Layer 3 of a small transformer language model trained on English Wikipedia (12 layers, counted from 0, width 128). Numbers have three digits each and are written without spaces.
A neuron adds its activation times its output weights to the MLP's output. To switch it off is to set its activation to zero at one token and run the rest of the model.

Output weights of the MLP neurons that the questions are about. A number n stands for (n - 500) times 0.00069.
n29: 441516691416451687492404702364612297536520546256648513492685562374587640795367452812638415613322255249413355528478533692424417584749476364377521526471569538360358363457526431563480611426678568656215257290417408448573395362536532612556396551605123254527632576432485258663658549544643607334516455516680520445471630597569488383673420537346929329475541681309674305382597561551332672476542
n39: 320362448640419699476365294582284298536740381613542321492549339727558627373483555382621584413533453234483405398676508504325512595492359496422504435537758631578592534756689333643496410467298799316690316504438423423504749313691604416484532461454492575611581466321373633342662530766427578533476324496516428378414467465585488513363563114488696632765278378615380715744479743740471374520356
n50: 603500653552496516496610496504289318786378669500400540279643453557558539515504474528449603732609289519414469507423450420407407354511485369304694565508338496411347500478524343528537435676682579304423673443344442556638485443698590320455265434610344461417616453632489390645340564556274673306598477754477470181442390413443389332583824630811609588864492566359745437409686557482504611559540
n62: 459643493356486575482542329562447203681507490559403144437525769557358536518548458470430485496642316301518745503466504414367507367465635587529507427449265552312526391746557396459699612414596810496466467486709449405368450375538539539408769562544568515628469522485313302468511204728493687413680522436536398518514496439457421438408370489726500459493635576507773649500578382431522579579455
n66: 482617396547496679389281326600601482337423462553442355425474389602649441548601479538357466586452447544687798486720431529400500450836380441291583617578395794522492531610454423413750493720325565408512447326575459303524370453400572482432539623647496863466656288512521471485780412704504489221403607217555572651652538493464529305507387387399554446447496458586210466538599515511398500563424
n147: 402490533510486521613605581307423639540429465528313504560700535177455490585556374630626486565119460568378438418687415425497548417571629390664563424254712440707538642424284612461523719452500393651500556449253394608361470449543493460513397444672422399535613577568652537497493623250299527562440418520722420489627416539585575612756475606555477397585524579367555436475532520507331473359624
n153: 744331612704279529605548452426548629594722615615484202307697387545422539350227500715486421341415665393504486356416500556419630490558876465549511363649313417535639558426562559393351493493479613412621339624461559383704541611663493459452541390525462596578500618467596531531577603595424577500305458286490596410384471351500566593404532420670374500417424353459504464421558330396744458567493
n156: 453451574489357516555460537732571441456545770578577425399527477492681401859631427632523586612477482642377239714393489576415443681437470477504746633435648429187508599423289372671393580500639570584452585519512241584650314447404585459455353453488406315334729309437665698842547441607289477401582496605508444449500419457594299635496336613400374374558388511504293414254641586733453526442473
n180: 679523363574187705496613451408504456456383429461458512465557385553593805416481577492702527593327739601504608405572258591581669722702492534432625666442448271416232468306556553473626428405654656401668570384550372664371358591348541548489337471562684469280220648591504507379532381548602443342414496421435470336446352616263268535579676625558262678645481610600488476512779504526379618573390
n188: 480554675647413678305704199513607350593084417431539400406550365529343718767840715319577383691504484616602589468522525542321432467742243513467535509356359357395256744665469429461659655642471459290549496525598367808401455583431557455533508516573384428277559607391362595413448562508492621690500508541650500500593479393438266504418173425525365352444380725541462569340405595649977508696582
n189: 427655473574643600368241575629512535802520353183441721541347257758415657616386504714533521508180400694565589465441293552554646613170433468524475751573399380379369487689551632401387488520524457645378361330402436702606689568531590492524558523459496512496560771663371713703220633301444416601575356417408316492532598538496772668480475440236343383574369446356573570591459377469414576696346
n204: 511595355418613401500581293423623452441553525343454436633485581311341404458628485398761468706431552394442442657444565367463577522549372300611618399624596583373539691449496591661556634599428444711609629331647690600644500466582373351680474485457557376379594457432431485447380570370663588793526592768496212696435403594413561227339367641419451313728323694659376244150358496709465645478484
n205: 612599594351428463473551314585524574725672602512407504401435407671590024284679597397389355394711705631700406504715416600282512613721564488432835368195534421456233688403415520694473624384711398387504632286537579622606358528520398402563488558698496394508455529508572622588605411418456544557638287587460169451621664359476436414445355576512410429653488627414215517438388388496727692577375
n232: 556571362414558357321487694529685516476704669608166226676412348467475513274517569599543232491619524599402483733271558312675487508525339728387677384538452730551410661629438613444402353692562418441615479203598802628263422529504590688496545279706533487578366595487389455496308542471621496788525462310404443779407662691467349359302177467602529622336579496845492509487405342331521492596643
n257: 419288377466606643392411685681770545496588716402330552563408357690430496550519415429574445350485286470368554673657607481533434343568621596511646394337460611566543368382423462575478416637538406492435186330457486576449319622381399672436217489484655473274742661476612485276424574560408500558489442481347661712396543591352634484553587668488391879342428331693391575437441439537547653625877
n319: 493383597514314320482484376593320604386493348545449289644855255463496433721507325545586667559306358478556493571805551529368496597388580393688583430354632649430684489496326518383675522438383453566597244573493379488420612526586446299464278500553613639373479663681497699343538582289551677362428644627518677670470376664482548357605439581571403419492347620554332367587527493489326618634664

Each question names a token from some text and the token that comes next. It shows the activations a of the neurons there, in the order above. A number n stands for (n - 500) times 0.013.

Then comes g, the gradient of the next token's log-probability with respect to the MLP's output, scaled to length 1. A neuron's effect is roughly proportional to its activation times (output weights . g). A number n stands for (n - 500) times 0.00073.

" A", then "d"
a: 546503499505509486499750507502591476500520509497
g: 420430542483600590516438514661481379469567440241316662743467327451344575384310462652724558581561476581451628232399381633490653707536368583522507472547604542287496419511525675317664343295354425418408602668565465313516481647452660683263350585552606346391617482503596364621494568538678549512389402616467389385770597463562348515307663430710433643522369466397737549654334333440533506643419
Switching off which neuron hurts the next token most? n189

"ol", then "v"
a: 449388527196501508504495507501507488479505497510
g: 616738464569482708426278332437406540435632360580440414565489706849611445381768334191466632342651574466564578390571555616474429404280560260439520539572471507503319543455645610564485459605490334463429399514361503558524469449534441441712626435442521749453560599339415537458509491704371356485657539433665512412630722609552567455359614532421545456707639568311342531477333522261479428620190
Switching off which neuron hurts the next token most? n29

" v", then "ol"
a: 505404647514476511506501517505500496504518504496
g: 412432516297516721448456681427537613413672566382490275240546416505337432399439629551691411498716534558584530451616274497507489582443548596605483384489457512415368488441491380642556585420550579624543320722305587330616445356407572435422641517387724445584516593733602759622378583481419650366142683456812445499442397542623538718528208507344340445479575382335397509455554555638381639576458
Which neuron, switched off, raises the next token's probability most? n50

"e", then "g"
a: 497506500502504502504496502504306479498499132273
g: 555551551385446203472225516590431437615509443523385603518282545267733432412649421475501367693364532551384287474534600519592535389618523570637441566605462295355305635568577467590476623316265333469554594581514464319508516381453528516720597552246517426644448391786388620630516613539505490364764534546317471670772753485672565459465278709471204451558459572603583533568499506506500508473435
Switching off which neuron hurts the next token most? n257

" w", then "or"
a: 499507476550505515501500491496509358500509506496
g: 506390448334522370534341432588579434335384518595461605410316586514476469544592413658393451508444731491543419412467271575559507499568488760517441559592641442485339587285503358436525396455780598362522535616609580532553518339518468177653554457566629604627580891339327463355630551482456799275688678460460541432578498548504321719305405350426391538195575446441466385639618688573462571493662
Switching off which neuron hurts the next token most? n204

"y", then " c"
a: 505512479496456494544500515491498506493495502383
g: 392543812731585323390677458337486475378587507595583739495495585613647729524480579416691548520455424557463556539511513560571356601279461699550464489560337248403474602435829694486582349381652498497299663418512504604606707451495379368679462401384351386620283538402606369435687501536517599517386297496413378454442364376370576687491511563431371565589304566508462236635450697429293414586389
Switching off which neuron hurts the next token most? n66

"e", then "ver"
a: 465493503297510503500472509514461497533503533501
g: 506556500465505603588478322687651376444441353318442403313480746543353457589509545392449515430470706533460916654344402496378450457427560652325465813682427235779630519523527402500650412564466466449469402424486340596577575490188415387678528441624646600515661375742413536671442492663547380341569472561419512345452386465549634501471527501407530503496611373277312563697471377523455402755540
Which neuron, switched off, raises the next token's probability most? n62

" M", then "us"
a: 731499531506506501493532505504393494512507500508
g: 493541242478422617559363602552507349324426601468477347563674416541675358492141524399450372565336466231595543483644446356494482501428628472608722339657536421240522522337643534500427336690600550413527629273468802551551653583403460687463588499669464660489443377372331548343686555347577511485464646630457524425367432286438501585575532449463737564574579549488302477563769481453501581799578
Which two neurons, each switched off alone, lower its probability most, in order? n29, n189

" g", then "o"
a: 507504499501500508491876500496518498501490509500
g: 609613798601365399442652294539482673492469364430526659616356301390566401751422741789557531622505451337625413552301353733472432297566515625516404587635299476379587460170471576502744541549409311464320634317444509439416435182510424682759581402505401620582564550670537414314352572532490482463629486471553566397455487537572501563519386413569502483483524381445358541399535656508486751481553
Switching off which neuron hurts the next token most? n156

" T", then "ra"
a: 542502496485506501503615505509500501504511500504
g: 308250708540439635442390532406536628552595440528555613486330591532563470520366392576582624318570413367525463415454660372364461724549493232590620643478494575245383524713334500464308566398657733362448505420550614527400601518438299709626508588468499498489471466477318476663526818368445428484767488501478415418525418484532539598079371662416769575703543491746452570539479465394401410607422
Switching off which neuron hurts the next token most? n156

"t", then " B"
a: 501501502513502494512498500488485496489500499498
g: 460297396572557474533361190517561666572587594666698382479495529501361607465397469765443485466591496601263480429447816709320449535610483417596557531432488556663301508529440560504668594775529683374665448601328513478539310544442551346578459348659589528363244589634501550373567418539535482406456528476511736800342363421489634557404574589613259215284431344357380517620602571450463486414512
Which two neurons, each switched off alone, lower its probability most, in order? n153, n189

"ak", then "es"
a: 510768506493505500511501498495453501499508509498
g: 263704454579323231533586570367545285538660473552455639704379351422812607332659553551522592416416434409495641453576460347563313455548537565620622655504430429566462449480750490553489594478574362503501527540569515259510501469528498191480419395324499391544547605396266429755618656497429493395486607434397578706275461531342373243325413538555655637643406498721515560751583724582393523479438
Switching off which neuron hurts the next token most? n39

"t", then "s"
a: 494506510480500435504479494500501527500497512495
g: 556145579346541578448643675586634465503573481241483359254562443356486512500689520533406264657609639379438521450346750550613501513463356518445496560356406551323503618554518624383384420525650488446549612608595491455360464440467505691528487288636710506757458446450490498565637444385436392442721365452649655436316491471429829718297641260563616531530511394666537320471472437302525546743402
Switching off which neuron hurts the next token most? n147

"l", then "ar"
a: 510500505503499500491494500485462498494497496489
g: 452596589681265359553561637522628379655215592632468545672427497516444505573474673212580596465364531575475590602487588534469252412468266399472439607518673525553561530610496489267463503412551533444342254330398343637434542354597575597483573661493431420414678583445499611455248712260290420476537550285762641400626517575557540543564695444575355659557563599455323590481299445472730270531677
Which neuron, switched off, raises the next token's probability most? n189

".", then " E"
a: 507484445498511502506533719529499502489437498491
g: 295347421691444414568623597338575372575550618380385541584423581446730545585426437569412400409299412529578463433683478618453460576530526627345418705622384590359429475449539365717717609478581437493425547513458561445627572490503579404421486466415316612480391481452318334389297518471589377612153451484297286506767382661692411558621673732604348387583346671236743452569596687550603571699475
Switching off which neuron hurts the next token most? n180

"t", then " L"
a: 512512492491509462489507500500493639512502519503
g: 528487374473655691275402625654581667504545399555474420528453556413399507807597531714576496590640524468446441496604271644521511644499419646414468656596462720607045350586438582400391413527469562528539498500084674538527681446474538286632579538528509410518525414623648472489416640595569346435325411423634566642261390571482560430541465452444326479425626504263474330521510308532312730567359
Which neuron, switched off, raises the next token's probability most? n204

" s", then "he"
a: 501512508496505505497495500496506512494403508498
g: 482291639685492424459321596416411403600648384504616499607579506268546360521447531435270246492503491594212522420416303489633486598543610485647614685360299464655307565490475436548622533735622549611619619653652433355481615446309597618344638502470494499562413441469616426410656579473425588454251599546319567362313645700505377591552567454646550553722466551365424572632534556537636461316073
Switching off which neuron hurts the next token most? n232

"2", then "nd"
a: 507499501491520456572501493489500525517512501496
g: 344434793652332534443382571519339486405420543782521554496620525399464287604439500536340413433494483501461476309646698574505435395578491042519576465442514593646498462695313469572599454440547446671721589193552391347438488514535560525561526653308525429486692556647239667499307266410365563385570357375572334450554450382586573714490519548529489581770536371634599436676571435501662593533554
Which neuron, switched off, raises the next token's probability most? n147

".", then " ("
a: 510496459491503497509487696515500499594491495488
g: 500670535566513612589600426478483451336817576604255467519614437616489335258597443788499339630742555599538334582474421352427356678296275622563329594530658248499470475444823300600471652640432635353458515553369506504522280417535483406472387640462404508511295427765706725501575473637432476693573482446474670487532603422483442558571304429388474479384586340686475447447533365427411527488420
Switching off which neuron hurts the next token most? n205

" ", then "ed"
a: 496500500492489497543492494484501496486499510495
g: 448127670608523659690436348399316385483629594472504489433722281579527535344495498548606551749666527587275453425453540560596568414455513408555495530497417528623480455515645495506468491404516459471470408133515633360715728433534694502292477383537576622616634575554496615569462361542278496621492695334659526526671448445413427372396481560440213716492381277473317467657478604362692699326500
Switching off which neuron hurts the next token most? n153

"t", then "ian"
a: 504508491487499504501499498502500505502502503389
g: 503532496274515511611406622637523504415501646575575598516479613565293507584167538468484461476276383487619442501447403542607584483637734468385416426487575398630857370249702548467533472523332406404375426505575568544466630358518705619280430546696589411441477473471298547717413406534583571539488547232381441274720610308220742384763574494511673498510657405429558593561522562522622377358361
Switching off which neuron hurts the next token most? n319

"uc", then "c"
a: 495489522496507505499491485491489499514528496487
g: 399539293438402330409448488486460402383428481575258571315593363553545692427430745661498581518502678596555412646553496484516374653295633481536560545421735291384534530367567687291334502475573704422639559568846646415711356400421526442497270481677705442668287481592440566481589461689501660485612328600625535562408367409607357521571650599338441541761321380422312541457340507568503345479456
Which neuron, switched off, raises the next token's probability most? n180

"'", then " m"
a: 472500504527521347520520503503498497491467476508
g: 493584449562621478579523731620529494463551501733573672430484558544465557463423693535276390553719563759512446299473241488630357599345403685335398397416346295425244477454386620428528566503511366667501642405805387486463488388616433316330452340471450725527456449422331585702515382589496690543472714493552365286520498384560503374691636466361639682382367348646407663506484448549593707350565
Switching off which neuron hurts the next token most? n147

" B", then "ell"
a: 663501600524506501502840498508526515502502427518
g: 378813419523446220487603548394438470587678517552498363455425286382398505459413682547727516491544315374472351363466636615552729699680562518632531477558543627515398456349479392482529460928527582531358531375623372586494476485482409562373561508470460383693616753588354604335385247477610587662452458395506431293424603552170594425749625469487498544542531384614623344480419539384587548548275
Switching off which neuron hurts the next token most? n29

"l", then "ated"
a: 525499508497468508525493500497517559497517504488
g: 590602676620675343602535251423333446589622427475451406676318417715358406261545562433599536594474513580458293418379430462530374696332479130658457578388488579260454490576714500580274535499425377419616502611721617344497581634209436751463458463460581659487413355511594330482527416573544406581600562515339616314698505376580546588504607571487363446742342611578432400664567607409560593519647
Switching off which neuron hurts the next token most? n204

" P", then "in"
a: 541512636498507502509979502512500493522380493501
g: 657539538487674543404504457734550543430465467476410707496490537489391461612643519447488315553467586563544532336607546442687354560464415752463441391326538226739382624454253499610595398464517411543320482539556383762514303562683632537273557465438348473387734561440643467623797586652381605616408354391511428563299553452353320287368592594472469586359470370545342516513742434635526556718201
Switching off which neuron hurts the next token most? n156

"p", then "le"
a: 487507481529511497504492491504476488500511500500
g: 388681703348502608736384545277336273353407588575432429583694599599519432522363373295614428575571495270553635491206339465563470556534346772600504483782287364401643605550558498447734512685497461561345480552487494370486578607417561590505668743507450432513480574556534423305518432406464485509405460514538433590489589621501552865477533464561327426355448501459574406613707359267473497674247
Switching off which neuron hurts the next token most? n62